Layer 4 of a small transformer language model trained on English Wikipedia (8 layers, counted from 0, width 96).
A neuron's activation on a vector x is GELU(weights . x + bias), where the dot is the dot product.

Input weights of the MLP neurons that the questions are about. A number n stands for n times 0.00068.
n1 (bias -0.261): -35 117 -24 -43 -105 -32 -40 -12 -91 -117 39 -97 -87 -104 -203 155 116 101 294 -1 137 -40 -176 -75 -191 226 -145 62 -49 -77 206 206 -88 -115 96 -116 84 46 10 -211 -119 60 -40 -74 -172 -1 70 -77 19 124 99 202 14 62 -67 -227 -95 109 -62 -105 101 209 194 -29 -170 65 -58 -207 12 280 13 176 16 -98 -88 -15 94 -103 75 131 30 37 251 29 -151 165 -168 -10 85 95 59 -144 -58 170 -1 -27
n7 (bias -0.339): -106 110 82 -53 90 -63 -32 -63 221 -146 -211 -32 102 106 4 122 -63 197 97 -197 58 36 138 -27 64 2 -152 -76 -229 240 312 82 -241 -112 9 -8 -109 40 -12 -56 -27 130 -3 -155 87 95 42 -71 72 92 48 25 -58 19 160 5 10 87 -68 -88 -110 -7 65 -23 80 -163 -88 275 -38 180 45 275 -74 -6 -8 176 0 17 -31 -54 22 -231 19 9 -127 -195 -123 -23 207 252 81 -24 -115 40 18 -188
n12 (bias -0.171): 98 73 172 -51 -38 -18 -25 12 204 -136 -120 65 -30 -5 -136 -75 -169 5 128 -140 22 29 44 5 -76 147 -176 79 18 -142 -49 3 203 -61 170 -36 91 47 16 -218 -39 -72 44 -211 212 -8 -193 -104 -86 -135 -19 -97 47 -153 -18 94 -54 -45 -19 -78 -36 -123 86 101 -226 90 -17 -64 9 138 -77 -21 118 73 -48 83 34 29 104 -20 -88 -197 223 2 97 -14 54 -37 15 32 18 -43 155 64 -40 -105
n19 (bias -0.299): 43 221 76 -60 22 -55 92 193 -121 -150 201 154 -93 57 -8 -78 21 127 -8 270 98 -382 70 89 55 -109 86 130 -47 -80 59 65 -6 -20 16 -206 -103 -158 153 -15 -239 -139 79 -286 -38 -120 113 37 99 -87 -32 197 -151 -51 -7 222 -28 -60 -34 -193 17 32 21 98 -81 -66 10 90 228 117 -56 476 -90 -161 -141 49 69 -53 42 -130 103 -192 -172 -87 -4 -117 -215 59 -123 -25 122 -64 41 258 -18 78
n24 (bias -0.048): 196 40 -134 -60 -47 39 -26 120 -32 -66 -201 -104 -123 -83 86 -21 -89 58 15 -29 200 -94 -34 99 -26 -131 109 70 -138 -109 58 -145 71 79 96 131 93 -24 100 -36 109 131 11 213 -36 -183 26 -39 48 149 -199 28 -114 -82 -78 64 22 -159 -124 147 -30 -118 -6 -92 -2 -27 -134 -81 228 -123 24 38 -165 -22 -8 116 -104 17 90 39 265 -223 1 83 45 -64 -65 138 -4 -1 42 -47 -23 211 109 130
n29 (bias -0.368): 75 -23 141 137 9 125 -8 172 -103 -267 -171 -146 75 74 -81 52 -381 187 -129 11 246 -88 -50 59 -148 93 -66 -35 132 162 35 1 -57 -109 37 -103 -117 98 -8 -82 22 135 -161 128 187 -12 -49 -270 -110 -50 -185 14 -441 45 -68 45 -116 8 111 146 -152 -197 188 -18 22 -54 199 -44 139 -59 92 89 -180 118 -257 -162 -57 -75 160 169 276 30 127 -327 -163 102 -163 64 155 86 50 52 -106 62 114 -73
n51 (bias -0.167): -168 45 208 -158 303 -10 -112 35 -160 41 -77 -75 29 -125 51 -35 62 25 148 61 60 -166 -129 69 115 -25 9 41 23 -45 127 -82 -123 24 189 -65 -47 153 70 -182 -88 -38 -10 -163 -66 59 -64 -72 -76 101 -13 -146 19 -73 130 84 48 -172 186 -258 -174 -18 -11 -120 -92 63 97 94 106 -38 -97 189 127 156 -32 66 -8 53 -79 62 47 -92 -136 50 245 1 -37 135 41 110 -191 -103 38 -194 9 105
n54 (bias -0.306): -14 -122 -138 -67 151 66 -196 251 -56 -215 140 64 -40 65 -40 -36 -128 108 78 -63 3 -30 -78 78 89 -13 -30 111 98 -25 136 68 -8 -109 -94 -11 -97 25 39 -83 133 122 -235 186 161 97 -41 -261 -39 99 -79 97 -187 -100 242 83 -4 -98 -130 53 -117 -180 -117 78 22 -115 367 27 144 -1 6 158 19 -31 -8 -250 -136 40 184 -46 59 -158 186 -15 -366 23 -118 201 -33 261 88 -86 -120 -92 31 78
n69 (bias -0.145): 45 -55 83 -21 -194 61 -100 287 -107 -57 -6 -70 179 139 153 -143 -229 56 131 85 -55 -33 -62 -39 13 -147 -131 128 -7 -144 -189 139 -25 -61 -66 -46 -63 83 80 27 104 139 121 1 71 12 -76 43 35 94 -122 218 18 -93 139 -80 41 -177 -24 -45 -17 -301 -102 -56 -201 -172 119 9 -53 -35 -37 132 -221 -55 -37 -85 -77 176 63 -101 -4 -197 99 -127 30 19 155 102 -61 2 -89 107 -251 -78 -25 96
n76 (bias -0.172): 75 -86 2 17 19 142 0 -37 150 -61 -299 -6 81 20 -208 104 25 4 6 -67 13 -14 -57 -168 84 63 -58 154 -29 -48 -84 -20 -36 -9 6 32 -2 91 78 -104 17 66 98 55 82 153 -106 -88 -146 -48 -159 99 81 -139 47 -78 27 57 120 -133 -124 -235 -47 105 0 41 -56 -37 77 18 29 -56 -18 14 -89 -103 -102 -26 5 70 -21 -37 115 -100 121 -178 46 49 -15 185 -6 21 4 -7 16 236
n79 (bias -0.204): -25 263 -12 -92 -28 36 -38 -57 16 -15 27 90 -176 124 -6 31 -19 -83 128 -56 115 -66 -42 -135 -203 -85 -6 27 23 33 -22 42 -133 12 97 -181 -190 95 -7 -89 130 -42 -2 -7 195 -108 -296 37 -73 -55 -73 -9 -24 88 -80 5 120 130 -87 6 -204 -104 103 32 -2 -21 67 -16 134 6 1 86 177 88 32 -61 8 74 -34 55 73 45 -14 -120 28 145 -12 -46 13 32 -14 -9 119 3 118 180
n84 (bias -0.080): 101 -68 8 16 -75 -103 -13 116 70 -141 -42 68 85 180 -238 82 -3 128 -151 -49 118 86 84 -157 -46 87 -150 34 58 -5 194 73 70 -35 -60 126 -94 -1 227 -128 -75 191 -10 -55 177 2 -193 -5 -54 -148 -43 -33 -27 59 100 91 -48 -65 51 9 2 -59 -31 -74 -136 28 4 -129 54 44 14 21 98 -22 -6 77 11 -170 108 110 64 -67 43 -146 -42 -173 16 94 -30 39 -26 -56 -17 77 45 -131
n86 (bias -0.146): -145 100 125 -142 -76 149 35 89 180 -3 68 68 217 32 151 71 -99 138 -36 11 -97 -135 7 45 75 72 -165 132 -157 -170 -85 -3 -105 17 194 246 35 132 168 -48 -231 9 -153 -140 147 -160 92 -73 22 116 52 32 -20 -159 -92 -72 -140 -237 -119 -73 152 -32 154 68 -65 -162 -65 -174 74 147 -136 57 -78 181 77 51 176 -271 30 3 83 81 -94 4 162 -172 -97 -81 -36 -137 -77 -58 32 58 -132 104
n115 (bias -0.124): 126 -53 90 -105 106 322 -6 53 -43 -55 44 -140 132 84 -10 48 48 138 -92 79 -11 -40 -89 13 77 -101 -264 183 -55 -108 -116 -22 58 9 95 97 36 98 182 84 214 112 190 180 1 172 -111 -30 -67 -29 29 -34 -222 -105 29 61 -130 -175 -160 -71 -16 -54 -17 7 1 -104 -66 78 -28 -89 19 184 166 -201 -87 -127 -76 -134 92 -35 51 18 -93 24 -205 19 -9 115 -135 -96 71 -49 -146 -18 149 85
n140 (bias -0.039): 66 -20 164 15 11 -6 -220 109 -212 -149 61 36 -53 -72 -41 -107 -98 134 68 249 34 -134 40 -14 187 75 5 190 40 27 224 181 -160 69 -181 113 64 -19 1 74 18 83 157 -70 -91 -147 -156 -363 -59 -35 35 63 -37 -133 -34 60 -121 -118 -68 -156 -35 -56 -221 128 -127 159 7 33 5 36 133 -1 -150 113 -65 18 -97 -24 79 -95 149 -179 124 -37 172 -91 70 -62 51 -31 180 -70 -183 208 132 70
n150 (bias -0.094): 22 -29 92 -147 105 93 -188 75 -148 -70 -131 -4 -28 -63 -123 -31 -164 24 86 152 31 -167 128 3 0 77 123 3 -108 56 4 -41 -31 226 166 105 -104 -95 -33 127 -14 -88 268 -14 -98 -56 -183 39 154 -132 -105 112 24 -99 57 -57 92 68 -123 85 -118 130 -41 1 -214 17 30 -142 -32 -59 6 -96 -24 77 117 -91 42 249 -105 -116 47 -36 41 -60 76 49 -95 26 14 253 56 -77 184 -108 221 111
n154 (bias -0.304): 60 11 144 41 176 161 87 180 -105 -107 -62 -80 6 -292 22 -144 -94 196 -57 201 -7 51 -98 -85 38 222 -30 302 48 102 206 14 234 -1 71 -136 40 368 78 32 -64 97 -109 -22 -267 -144 8 -170 55 154 -110 335 158 -85 223 -77 98 6 -304 11 -220 -38 233 -138 -258 -145 -122 -29 -174 -75 -92 242 93 57 -49 -150 196 -90 53 124 -6 54 251 -87 -6 135 -50 -79 -7 68 -85 -84 -40 -123 51 87
n168 (bias -0.095): -40 27 2 -173 -44 23 -60 -62 -107 -133 -1 232 114 50 70 -31 136 23 183 -161 -65 40 118 42 52 160 -67 152 -30 -35 177 100 76 -126 -69 22 68 160 175 43 56 232 30 5 -143 21 -177 -27 -172 -32 -87 7 -217 -80 75 5 -74 -8 83 -203 -25 -62 -69 117 -179 118 102 -171 -106 51 -40 143 175 -133 -166 -61 3 85 238 33 -9 -35 79 -141 -6 -78 -27 72 -58 -142 -51 -52 28 81 119 -43
n171 (bias -0.113): 2 -79 30 -121 -48 259 -80 -1 -32 153 20 -223 -119 -57 3 116 -213 181 37 52 116 58 110 -12 -93 53 63 121 -96 -17 32 -55 -59 127 -78 -226 -230 39 -111 -134 10 58 42 53 259 0 -65 92 -8 -47 -92 176 -225 141 122 -8 -251 123 45 -26 -172 35 -40 -73 -65 -26 460 4 13 45 67 134 132 -101 -264 -134 3 -55 18 42 3 169 32 -76 -258 -114 114 202 -53 -2 -94 1 121 124 78 -116
n198 (bias -0.005): 50 -54 19 83 58 10 153 -11 110 -30 -60 -38 -42 -24 -16 205 -40 -25 -73 -60 96 -300 -201 -86 -21 -1 -19 30 -32 -130 83 124 -27 16 24 28 -19 151 84 -65 32 10 28 32 83 -83 -141 -169 -174 50 122 78 46 150 -25 33 -4 -11 44 -65 7 -1 73 29 -158 -124 35 -97 99 9 -165 62 -149 -36 -70 -49 53 -106 147 46 110 -23 -53 49 64 23 62 16 -124 -165 11 14 24 -84 -21 26
n207 (bias -0.397): -147 214 -13 -51 -176 -43 33 -140 -124 -77 102 -138 61 -148 -143 246 21 176 168 -25 51 -52 -200 -258 -16 263 -373 -127 -64 -129 28 345 17 -34 142 9 -135 -13 -20 45 -142 83 -38 72 24 -18 -39 -10 94 51 80 125 -183 61 289 43 -250 42 -98 8 85 26 137 99 -113 41 80 45 -152 -33 -122 11 -159 72 -36 -82 -70 -86 54 -40 212 67 104 -75 -66 97 -227 172 304 -43 204 -40 -209 224 269 -7
n211 (bias -0.072): 147 -50 20 -1 122 -4 127 78 58 165 106 -126 127 -154 -60 117 -119 81 2 142 11 -115 -112 -20 49 -20 5 30 73 -55 3 -144 178 136 -128 91 108 137 -89 20 159 179 -15 -94 11 -12 14 -97 -48 -68 -15 -74 -48 -119 48 -156 -238 -68 -149 -36 -154 42 95 96 -231 -128 154 -25 -101 -97 -86 -25 -56 95 -61 53 21 -169 150 -18 -134 -25 54 -40 40 -133 -54 144 195 -111 -33 -25 64 -92 206 45
n215 (bias -0.183): 74 -28 54 -21 -16 160 -59 276 -31 -166 -232 17 -40 115 -93 -167 -68 36 102 -31 86 -83 51 178 149 68 -151 65 -174 4 -4 24 22 -130 115 189 2 259 81 -160 282 76 112 -95 39 -9 -31 -181 -60 73 -142 59 -25 136 -131 167 -109 -212 -244 -109 -122 1 45 -112 20 59 -58 49 73 127 26 105 59 -62 13 -302 -154 -188 244 72 164 -208 -41 88 -93 -140 12 227 45 -15 -74 -35 -166 149 141 41
n220 (bias -0.160): 111 -15 112 -98 103 111 -84 156 -141 -90 -107 -79 -28 -26 13 -72 16 117 66 -20 174 -5 127 -19 -66 147 -25 -172 -101 67 -262 -38 -109 -59 -1 -27 -160 94 16 47 -138 159 208 2 -104 -122 80 45 126 -126 48 47 -10 -13 -6 -16 -140 -22 -89 150 -82 57 140 -72 -246 -216 78 -195 99 108 -2 169 79 -29 -118 -23 80 38 47 36 20 -56 222 41 136 -96 -36 96 124 46 3 51 63 -115 -146 19
n228 (bias -0.191): 46 -38 44 27 53 40 115 -4 -125 -197 -12 -50 2 -27 -123 -42 79 203 169 88 -88 59 -53 154 -58 -64 -148 -7 52 28 60 91 66 -102 -65 122 -70 25 -13 -119 -16 58 -19 90 186 -41 50 -403 66 -101 113 -53 21 -22 -31 235 48 62 56 -92 -293 15 14 -70 -124 102 -98 67 169 136 88 36 -125 -19 -33 -12 -116 -49 144 -120 45 -79 175 -218 -248 31 -2 119 117 65 81 -204 -122 187 160 -72
n230 (bias -0.039): 33 -36 -53 -140 53 17 68 208 7 -88 24 -63 -146 153 -118 -48 -48 3 -8 76 21 -83 132 -45 108 91 -71 -104 33 -23 -4 38 -309 70 -10 -59 38 51 -17 70 38 -168 113 -99 96 -35 -80 37 -24 -39 -12 -119 -162 94 -39 47 -31 126 69 -1 4 118 36 88 -89 8 155 179 119 101 28 62 -174 86 -59 68 11 2 27 45 153 -201 128 -200 -116 -40 -75 -268 -57 60 55 22 76 -13 -7 91
n231 (bias -0.151): 35 38 120 -168 79 271 -58 123 -240 -192 30 -167 154 -51 139 -92 33 -128 9 33 -18 -152 -165 -26 -182 44 3 156 7 -148 -27 176 -183 -17 182 -33 -308 47 187 -40 -88 -71 170 -138 65 -291 -101 -108 -51 23 61 205 -157 275 110 -71 185 -118 -70 -133 -91 74 -77 -118 181 -63 7 166 266 28 10 -77 -21 155 94 -119 174 -324 -59 43 31 220 -140 126 -171 -57 25 320 -1 -114 -40 -59 103 -31 39 108
n239 (bias -0.256): 76 116 66 -116 -130 123 125 -126 -23 -118 -36 92 181 -10 24 114 0 55 77 -8 -81 139 -117 -293 -8 48 -195 -59 -114 -45 -60 37 -88 138 -20 141 -141 72 170 160 8 84 185 -89 87 -50 -142 -312 -183 -19 -61 170 -102 28 161 7 32 212 107 -161 80 -13 -20 83 -210 -45 -97 -68 -111 -57 88 -78 136 109 36 26 54 -144 -28 -162 97 227 95 -92 6 -31 -243 -147 76 177 104 -169 239 176 264 116
n253 (bias -0.310): -11 80 225 -9 -12 33 -120 107 34 130 -73 183 -59 -27 146 117 -227 69 174 120 113 -100 159 -90 73 18 -83 -59 -353 84 -30 -43 0 273 169 168 -266 -37 104 64 35 -60 51 -60 -223 -185 136 -77 98 146 -182 14 -34 -228 90 -85 1 -30 -49 -154 -154 -148 -62 161 -18 -302 324 -177 -48 122 34 12 -163 171 133 41 41 36 -173 -31 233 -1 -69 -56 1 39 -19 66 -68 -175 -122 -319 -23 -66 235 -25

Each question shows a token from some text and the vector x that enters the MLP there. A number n stands for n times 0.022.

"==": -43 -149 14 71 98 -106 26 -10 58 -4 -59 95 -72 33 -60 84 -24 -35 15 -66 7 86 79 11 52 -6 -22 -135 -1 92 20 -36 -32 -13 -49 21 -57 19 -56 -10 108 -106 -86 -114 -106 98 13 -1 48 66 -2 31 -9 -34 -74 -99 78 -47 -54 101 -72 45 -26 -50 86 50 -171 -15 51 10 59 -21 -4 -45 65 -53 -73 13 -1 -72 53 85 45 106 -97 73 80 -39 32 20 -19 160 -125 82 159 -86
Which neuron fires most, and how strongly? n7, at about 1.5

" involvement": 90 -28 -84 69 -71 -87 25 -47 70 -1 83 -115 26 76 -25 -160 28 -36 -103 6 -67 -46 79 8 -49 70 -71 -157 78 19 -79 -37 -38 -69 -75 55 23 24 -57 129 69 -5 -53 -25 70 139 -39 14 60 -9 103 -19 19 -32 -97 78 -1 144 75 33 46 17 -38 110 -85 13 -108 6 -7 -15 -70 29 -70 -90 -3 92 -25 -39 -26 80 20 2 -69 -26 -43 -50 142 -19 -44 29 49 42 -3 29 18 -24
Which three neurons fire most, strongest first? n230, n84, n228

":": 5 19 -68 -205 -50 -83 80 -102 1 -142 64 36 -104 -113 47 -40 32 -26 11 -94 15 61 -39 -5 36 20 58 -64 -40 86 -41 47 32 -59 -22 -71 -6 -141 -113 0 -19 3 -105 47 33 70 -7 116 118 -36 -32 126 -51 -54 81 46 -1 -35 60 27 50 58 7 -81 42 90 41 -7 -42 -108 -57 -21 9 -26 -9 73 37 -9 5 75 13 -44 34 31 69 185 113 48 -40 -47 101 123 -37 102 39 -62
Which of these neurons fires most? n207

" of": 6 -51 -19 37 35 -91 96 -78 83 -43 31 -24 -1 22 73 -28 93 -18 -40 17 -36 60 -14 5 31 7 -10 58 33 -64 14 -13 29 -28 -19 44 28 -5 0 -26 -24 70 -31 83 15 0 -33 -22 7 -2 -3 -42 -4 -10 15 16 -26 -10 -13 -6 27 -43 -9 -98 -86 72 -101 -17 -26 34 -46 9 -39 -61 -26 -46 39 -31 -46 17 -8 -1 47 16 -16 32 302 42 -18 -67 -11 -17 -80 103 2 31
Which of these neurons fires most? n228

" October": -27 -70 -41 -21 -45 -123 -24 -100 97 -93 -15 -22 0 111 -74 93 -30 -134 14 -59 54 49 59 51 21 -75 58 16 81 6 -190 -14 1 117 -24 140 58 -24 -41 -21 11 -44 -76 -46 114 90 -79 61 111 -89 -124 2 -69 -77 21 110 137 9 62 170 10 -42 5 23 -5 35 -174 -12 73 -52 -18 -47 -76 -25 89 17 -76 28 -79 22 -98 42 -32 65 -58 28 69 -69 -56 111 -33 142 37 -38 -28 62
Which neuron fires most, and how strongly? n76, at about 1.1

"AC": 56 0 15 -12 -49 -276 -45 -28 -42 70 72 -17 -6 87 71 5 -34 -77 20 35 -55 16 -61 -23 70 13 54 -26 47 -37 28 12 -16 -130 -83 -95 66 -30 -91 68 51 -61 39 28 8 -48 -56 11 5 -62 58 -169 -4 -114 -3 -87 24 22 23 34 88 -51 -36 31 63 88 -22 -6 -30 -14 -40 -14 3 67 8 82 21 186 -50 -139 -57 -51 3 30 108 63 110 -101 -105 -20 38 185 -50 45 36 -33
The two highest activations, in order: n140, n69

" which": 91 -151 -35 -12 -17 -20 83 77 -59 -66 -2 -5 54 68 30 76 -7 -76 -140 -112 62 -17 -44 -41 -71 -74 -34 -70 16 -38 106 1 -4 21 -105 -2 85 59 -21 17 36 -24 22 48 -42 57 -26 53 -4 -27 -79 38 33 19 -65 -24 87 -96 101 127 52 38 -30 31 25 93 -128 -7 26 -87 26 -30 -8 -69 15 24 -155 38 59 2 57 -80 -82 -58 46 62 195 -70 -57 -125 76 4 -74 -10 121 24
Which neuron fires most, and how strongly? n24, at about 2

" its": -6 -79 56 26 -3 -92 50 -89 34 -21 122 5 -33 55 14 42 88 -46 3 -19 46 -25 -24 12 50 15 37 -79 20 11 -6 41 95 -137 -100 -57 -19 13 -78 -71 -20 24 -31 -38 -9 124 89 69 57 -69 6 -1 -69 135 -6 -114 -91 -7 37 46 -34 41 34 7 37 46 -71 -39 -21 -5 5 -22 -7 -27 16 -18 7 -25 -79 -117 -61 -19 77 23 6 62 251 -15 -61 0 4 -74 -10 -46 190 -58
Which of these neurons fires most? n1

"berg": 94 -81 -4 -10 84 -112 12 -135 -77 189 102 40 -154 -25 40 -19 -40 -25 32 13 -64 2 26 33 13 -71 103 27 -8 -12 96 -58 -21 6 21 -7 -3 27 33 -101 27 -37 -89 -114 2 44 -32 46 26 -138 124 -128 47 -52 -11 -16 52 -56 22 -4 149 0 -12 64 119 36 -165 68 43 -167 -111 -38 18 8 -75 65 -10 68 -85 91 38 65 5 53 123 102 28 124 8 -139 -5 28 46 -107 -108 -23
Which neuron fires most, and how strongly? n51, at about 1.9

",": 1 -100 -10 17 -46 84 10 43 11 -63 -17 19 65 25 -57 -50 56 17 -56 34 -69 103 -1 100 32 -28 43 -103 79 -79 -21 40 38 -32 -12 3 32 -38 -31 80 66 103 -51 78 34 42 -24 52 68 -26 -5 3 -48 -39 -7 92 -15 -36 26 94 104 -49 22 -20 15 47 -56 59 -68 -237 -30 -50 12 -130 23 -19 -44 37 30 47 -40 -12 78 -132 -49 116 172 -43 10 -73 28 -19 -45 77 -68 -32
Which three neurons fire most, strongest first? n115, n69, n228

" ": 50 -82 26 -50 -72 -78 41 -23 125 10 -3 41 -86 85 -15 -38 49 -51 1 -61 37 80 3 -41 63 1 91 13 44 7 -22 -41 -40 -113 9 35 39 -39 -45 26 -19 13 -88 -52 6 182 -127 24 31 -20 -1 -1 -58 66 40 8 -93 7 -15 53 -19 -70 -18 -53 93 -2 -11 -9 1 76 2 14 -36 -93 29 -137 -24 36 36 6 -82 -22 26 -2 127 -18 15 -16 -24 -39 32 266 93 -9 -137 2
Which three neurons fire most, strongest first? n76, n12, n84

" write": 102 -39 -28 16 -25 -152 32 -109 81 76 33 171 29 49 11 -17 20 -106 -73 -11 -52 -6 38 20 154 -104 12 -31 -57 29 -94 138 40 16 -61 217 -66 -30 -43 12 66 103 -75 -102 -2 51 -14 33 61 -131 50 6 -70 -84 1 -166 -25 4 45 99 -44 130 37 8 50 -23 -13 -35 42 -14 59 -81 43 -47 -56 -82 -166 -70 -3 91 -43 -67 -96 66 25 -112 140 60 27 -50 69 42 -46 40 -12 -50
Which of these neurons fires most? n211

" order": 36 -6 -22 -5 -123 -43 101 -73 27 -45 40 67 52 57 -77 -69 -34 10 -95 -4 -37 14 46 9 50 81 93 11 37 95 -55 -115 -39 10 -62 71 115 -120 -197 -10 88 23 -44 -41 -40 37 -100 43 19 -19 -26 -16 -171 -97 -100 145 56 -40 14 84 82 -92 17 36 -4 66 102 -44 2 91 -6 -68 33 -84 105 12 -81 -83 -43 110 -101 -34 6 5 132 -105 122 -1 -24 96 60 87 -19 -83 -58 -8
Which of these neurons fires most? n12

"li": -31 2 -36 -48 -73 -54 88 -21 -66 61 88 -11 -15 145 96 51 -60 -217 83 -23 -2 77 -30 75 -103 7 7 -115 9 142 47 -5 -65 -13 -9 19 58 20 -88 -47 -91 -91 -63 47 -63 19 -99 83 142 -70 34 -56 2 -51 -170 -37 -29 -65 47 20 -54 66 -2 6 50 177 25 47 34 94 -56 21 65 -119 -152 58 23 -47 -113 135 2 -28 -38 55 95 87 -23 70 52 61 -4 74 33 111 -180 66
The two highest activations, in order: n1, n79

"ment": 53 17 -72 102 -9 -59 -52 -85 3 120 7 -35 -50 14 83 -179 -11 -113 -33 65 -95 -51 115 121 80 -1 3 -57 151 -57 -130 -98 62 -121 -51 17 22 -120 -2 -42 61 24 -9 -25 23 47 20 -59 87 64 74 79 -57 -76 -38 60 -4 13 38 -84 142 73 -15 71 -32 34 -63 -20 -72 -66 7 -50 -51 21 48 3 6 -13 -3 -71 30 2 -33 -45 -19 65 183 -46 -57 -79 101 56 -85 42 -25 1
Which neuron fires most, and how strongly? n140, at about 0.7

" But": 76 -204 -77 -40 -1 103 87 159 15 -45 -14 7 38 92 16 29 -22 -61 -3 -10 -3 103 10 -13 -127 -10 74 -123 -20 90 -80 -74 81 97 18 28 33 -34 13 -52 8 -28 -30 -47 57 47 -45 -7 -55 -108 26 -6 -23 -63 -97 -23 -2 -19 -95 224 -1 43 31 34 -44 78 35 -31 32 -16 19 3 -46 5 -43 -14 -225 -104 -14 28 33 -87 -127 -11 1 168 148 84 25 2 44 86 -80 33 -52 -32
Which of these neurons fires most? n29

"sh": -52 -33 -111 2 23 -42 2 -45 -59 60 107 -50 -121 87 80 -70 9 -275 23 15 -141 35 136 -10 27 48 66 -55 12 12 -89 138 -48 -9 76 -29 -40 -62 63 -65 33 -116 -99 48 -138 133 -55 106 38 -50 8 -22 -51 53 -23 -42 -29 12 59 139 62 -17 -7 50 -34 81 -20 105 84 -42 -63 -68 -36 10 53 39 54 26 -125 2 -180 -28 88 -98 65 250 78 -98 -26 77 87 25 -38 20 34 -17
Which three neurons fire most, strongest first? n230, n79, n150

" the": -37 -38 10 3 -9 -76 -12 -86 63 68 99 1 -60 45 -40 38 6 -30 78 -28 98 34 27 -25 12 9 -28 -31 -15 0 29 15 41 -39 -126 34 78 -30 -21 -18 -55 -23 -28 9 21 -26 23 6 -13 -42 25 -4 -24 81 32 -31 -72 7 12 -7 0 -13 -8 -17 9 27 -25 -5 12 34 -38 -12 -43 17 14 -27 -15 -7 -8 38 -30 -38 50 6 28 -1 330 -67 -38 -5 -47 -2 -72 47 -54 -24
Which neuron fires most, and how strongly? n84, at about 0.49

"ong": 71 -5 -20 -26 -60 -119 138 -13 -28 121 -28 10 -78 -20 24 11 66 -115 86 -141 33 64 147 93 78 -19 85 52 11 133 0 4 -125 -113 -23 -38 5 118 70 24 13 -51 -95 -77 -33 29 -47 47 29 -118 7 -152 70 -17 -32 55 -50 -44 60 42 92 60 19 -13 -107 -35 16 -36 43 -51 -161 38 6 -78 -40 99 118 -33 -113 21 -13 93 -79 53 -38 -19 120 -102 80 -82 33 107 103 -53 -96 -35
Which neuron fires most, and how strongly? n220, at about 0.52

" all": 37 -20 26 42 51 -111 21 4 75 -59 -41 12 -48 30 23 -18 148 -199 -49 -108 15 97 -15 -26 8 -5 -122 -35 88 -22 -39 76 -23 -102 -159 69 92 -28 -79 -57 17 -13 -85 16 38 26 -124 -1 85 -57 -11 34 64 -34 -122 -127 -33 9 16 67 191 17 -26 8 -34 181 17 -13 122 23 0 2 37 -81 38 126 -78 -23 -34 4 87 -42 -89 -41 -22 49 180 -23 30 55 -24 12 -75 -57 64 54
Which of these neurons fires most? n84

"vi": -17 41 165 -3 -20 -144 -113 -59 37 182 60 -37 81 108 90 53 4 -42 -16 70 -69 -33 -1 2 -4 -44 137 -17 -58 -39 -15 -234 8 -2 105 -13 57 -27 -61 5 1 38 -100 -67 -34 -6 -98 148 131 -2 135 -66 -14 -121 12 -155 -12 -52 89 7 50 77 3 20 56 51 -10 -98 -13 -54 -119 -158 68 55 92 24 40 -22 -90 68 -114 21 -55 42 80 147 -60 168 -53 -58 -51 34 5 81 -57 -55
Which of these neurons fires most? n86

" broadcast": 137 -124 -15 -76 -1 -19 -4 -101 161 -30 74 90 -40 24 -31 -18 16 -6 30 -42 -103 -46 81 82 30 2 22 -89 204 15 -93 -88 -57 -70 -57 116 39 -5 -22 -8 63 25 4 -13 -45 46 -27 -29 -66 -48 79 18 -53 -95 -74 61 -62 36 99 34 -62 53 -35 19 -12 76 -33 -40 -21 16 -46 -31 54 -37 -61 43 -112 2 6 -38 -88 -87 -14 33 52 -3 194 -65 -75 -90 100 65 102 23 63 -35
Which three neurons fire most, strongest first? n12, n168, n140

" one": 64 -104 18 96 -10 -69 51 -141 13 -28 -6 -14 32 69 -3 -55 0 -32 14 -22 -16 38 -57 24 -13 -49 27 12 92 20 -29 30 -3 -100 -149 103 73 -15 -65 25 81 136 44 -52 -115 91 -24 -15 12 18 54 -21 -52 28 -137 -104 -49 56 -22 132 -30 76 4 21 69 40 33 5 56 52 -200 -23 42 -161 58 9 -170 -17 7 -93 -43 -52 95 -68 -42 66 151 16 79 -56 -12 -54 61 58 110 3
Which of these neurons fires most? n228

" best": 71 23 150 85 16 -123 6 -111 -26 -134 -49 -16 -94 -32 -35 33 -40 -243 -113 -14 -23 -37 2 -94 44 32 -61 -21 113 -48 -4 56 18 -128 -122 157 -9 -31 21 72 32 -11 -105 13 -15 85 27 10 139 2 27 89 34 -55 -104 -90 -73 37 -26 55 92 153 6 28 -35 68 1 -34 74 -1 -67 27 33 -120 3 28 -97 18 -28 -1 -158 -11 89 81 -53 138 134 24 77 -18 46 48 -5 -43 -1 22
Which of these neurons fires most? n1

"0": 49 32 -44 -34 5 -194 -21 -189 29 -44 33 178 40 87 90 -92 45 -206 58 3 -67 71 -40 -81 10 -74 47 39 -32 -50 -35 8 -42 150 -124 0 67 48 -74 176 -31 -151 -27 -108 -49 118 -65 30 -8 -61 66 -72 25 43 -105 -87 20 91 92 17 129 -22 -35 48 43 -9 -25 18 -62 2 -42 4 59 -6 35 -17 -38 45 -32 -159 -72 129 53 102 -47 154 33 -68 -55 -1 25 26 -2 40 159 65
Which neuron fires most, and how strongly? n239, at about 2.2

" week": 18 -111 40 34 -175 20 45 -67 156 -51 -10 6 41 132 -128 -12 -26 -83 19 -59 -9 -41 -42 29 33 -5 66 -22 153 8 -99 -25 58 46 38 16 75 -115 -67 -72 26 76 -6 -76 -30 31 -99 117 117 -83 8 13 21 -117 -195 102 -27 108 29 86 -53 95 -21 20 -2 98 32 -55 -38 23 1 -63 -5 -14 -60 61 -10 -4 -37 63 -63 20 -8 25 -124 66 148 -51 -99 -10 100 82 84 -31 -45 -53
Which neuron fires most, and how strongly? n12, at about 1.9

"cell": -7 10 -81 116 179 -189 78 -166 57 -30 50 -40 86 89 130 -48 -21 11 -6 -24 9 16 158 17 58 -116 133 -59 99 -14 35 -92 -4 -193 -29 30 -41 -26 -77 -97 34 -23 -138 35 -56 114 -54 103 -75 68 -23 -59 44 -111 -9 21 -34 1 128 -77 31 45 26 59 44 69 -60 -102 -9 -1 -69 -112 29 47 102 -13 -118 24 -8 96 47 5 42 12 -14 -182 95 27 -63 -37 -32 -24 79 -38 -41 26
Which neuron fires most, and how strongly? n51, at about 0.36

"ym": -11 56 92 -192 -90 -122 35 -21 22 -95 -39 -26 -9 118 152 -8 78 -174 10 97 -143 52 107 12 52 79 43 -148 41 34 54 60 -36 -47 -52 42 32 -63 -98 111 65 -53 -103 75 -134 -152 -89 101 -44 22 -3 111 52 -24 -12 -99 -13 83 67 86 79 45 -15 52 1 -28 -5 62 -6 45 -77 -97 -46 -52 70 -68 27 142 -79 98 -38 8 -26 18 31 81 17 7 -70 -109 -59 81 -14 31 -104 -57
Which neuron fires most, and how strongly? n230, at about 0.32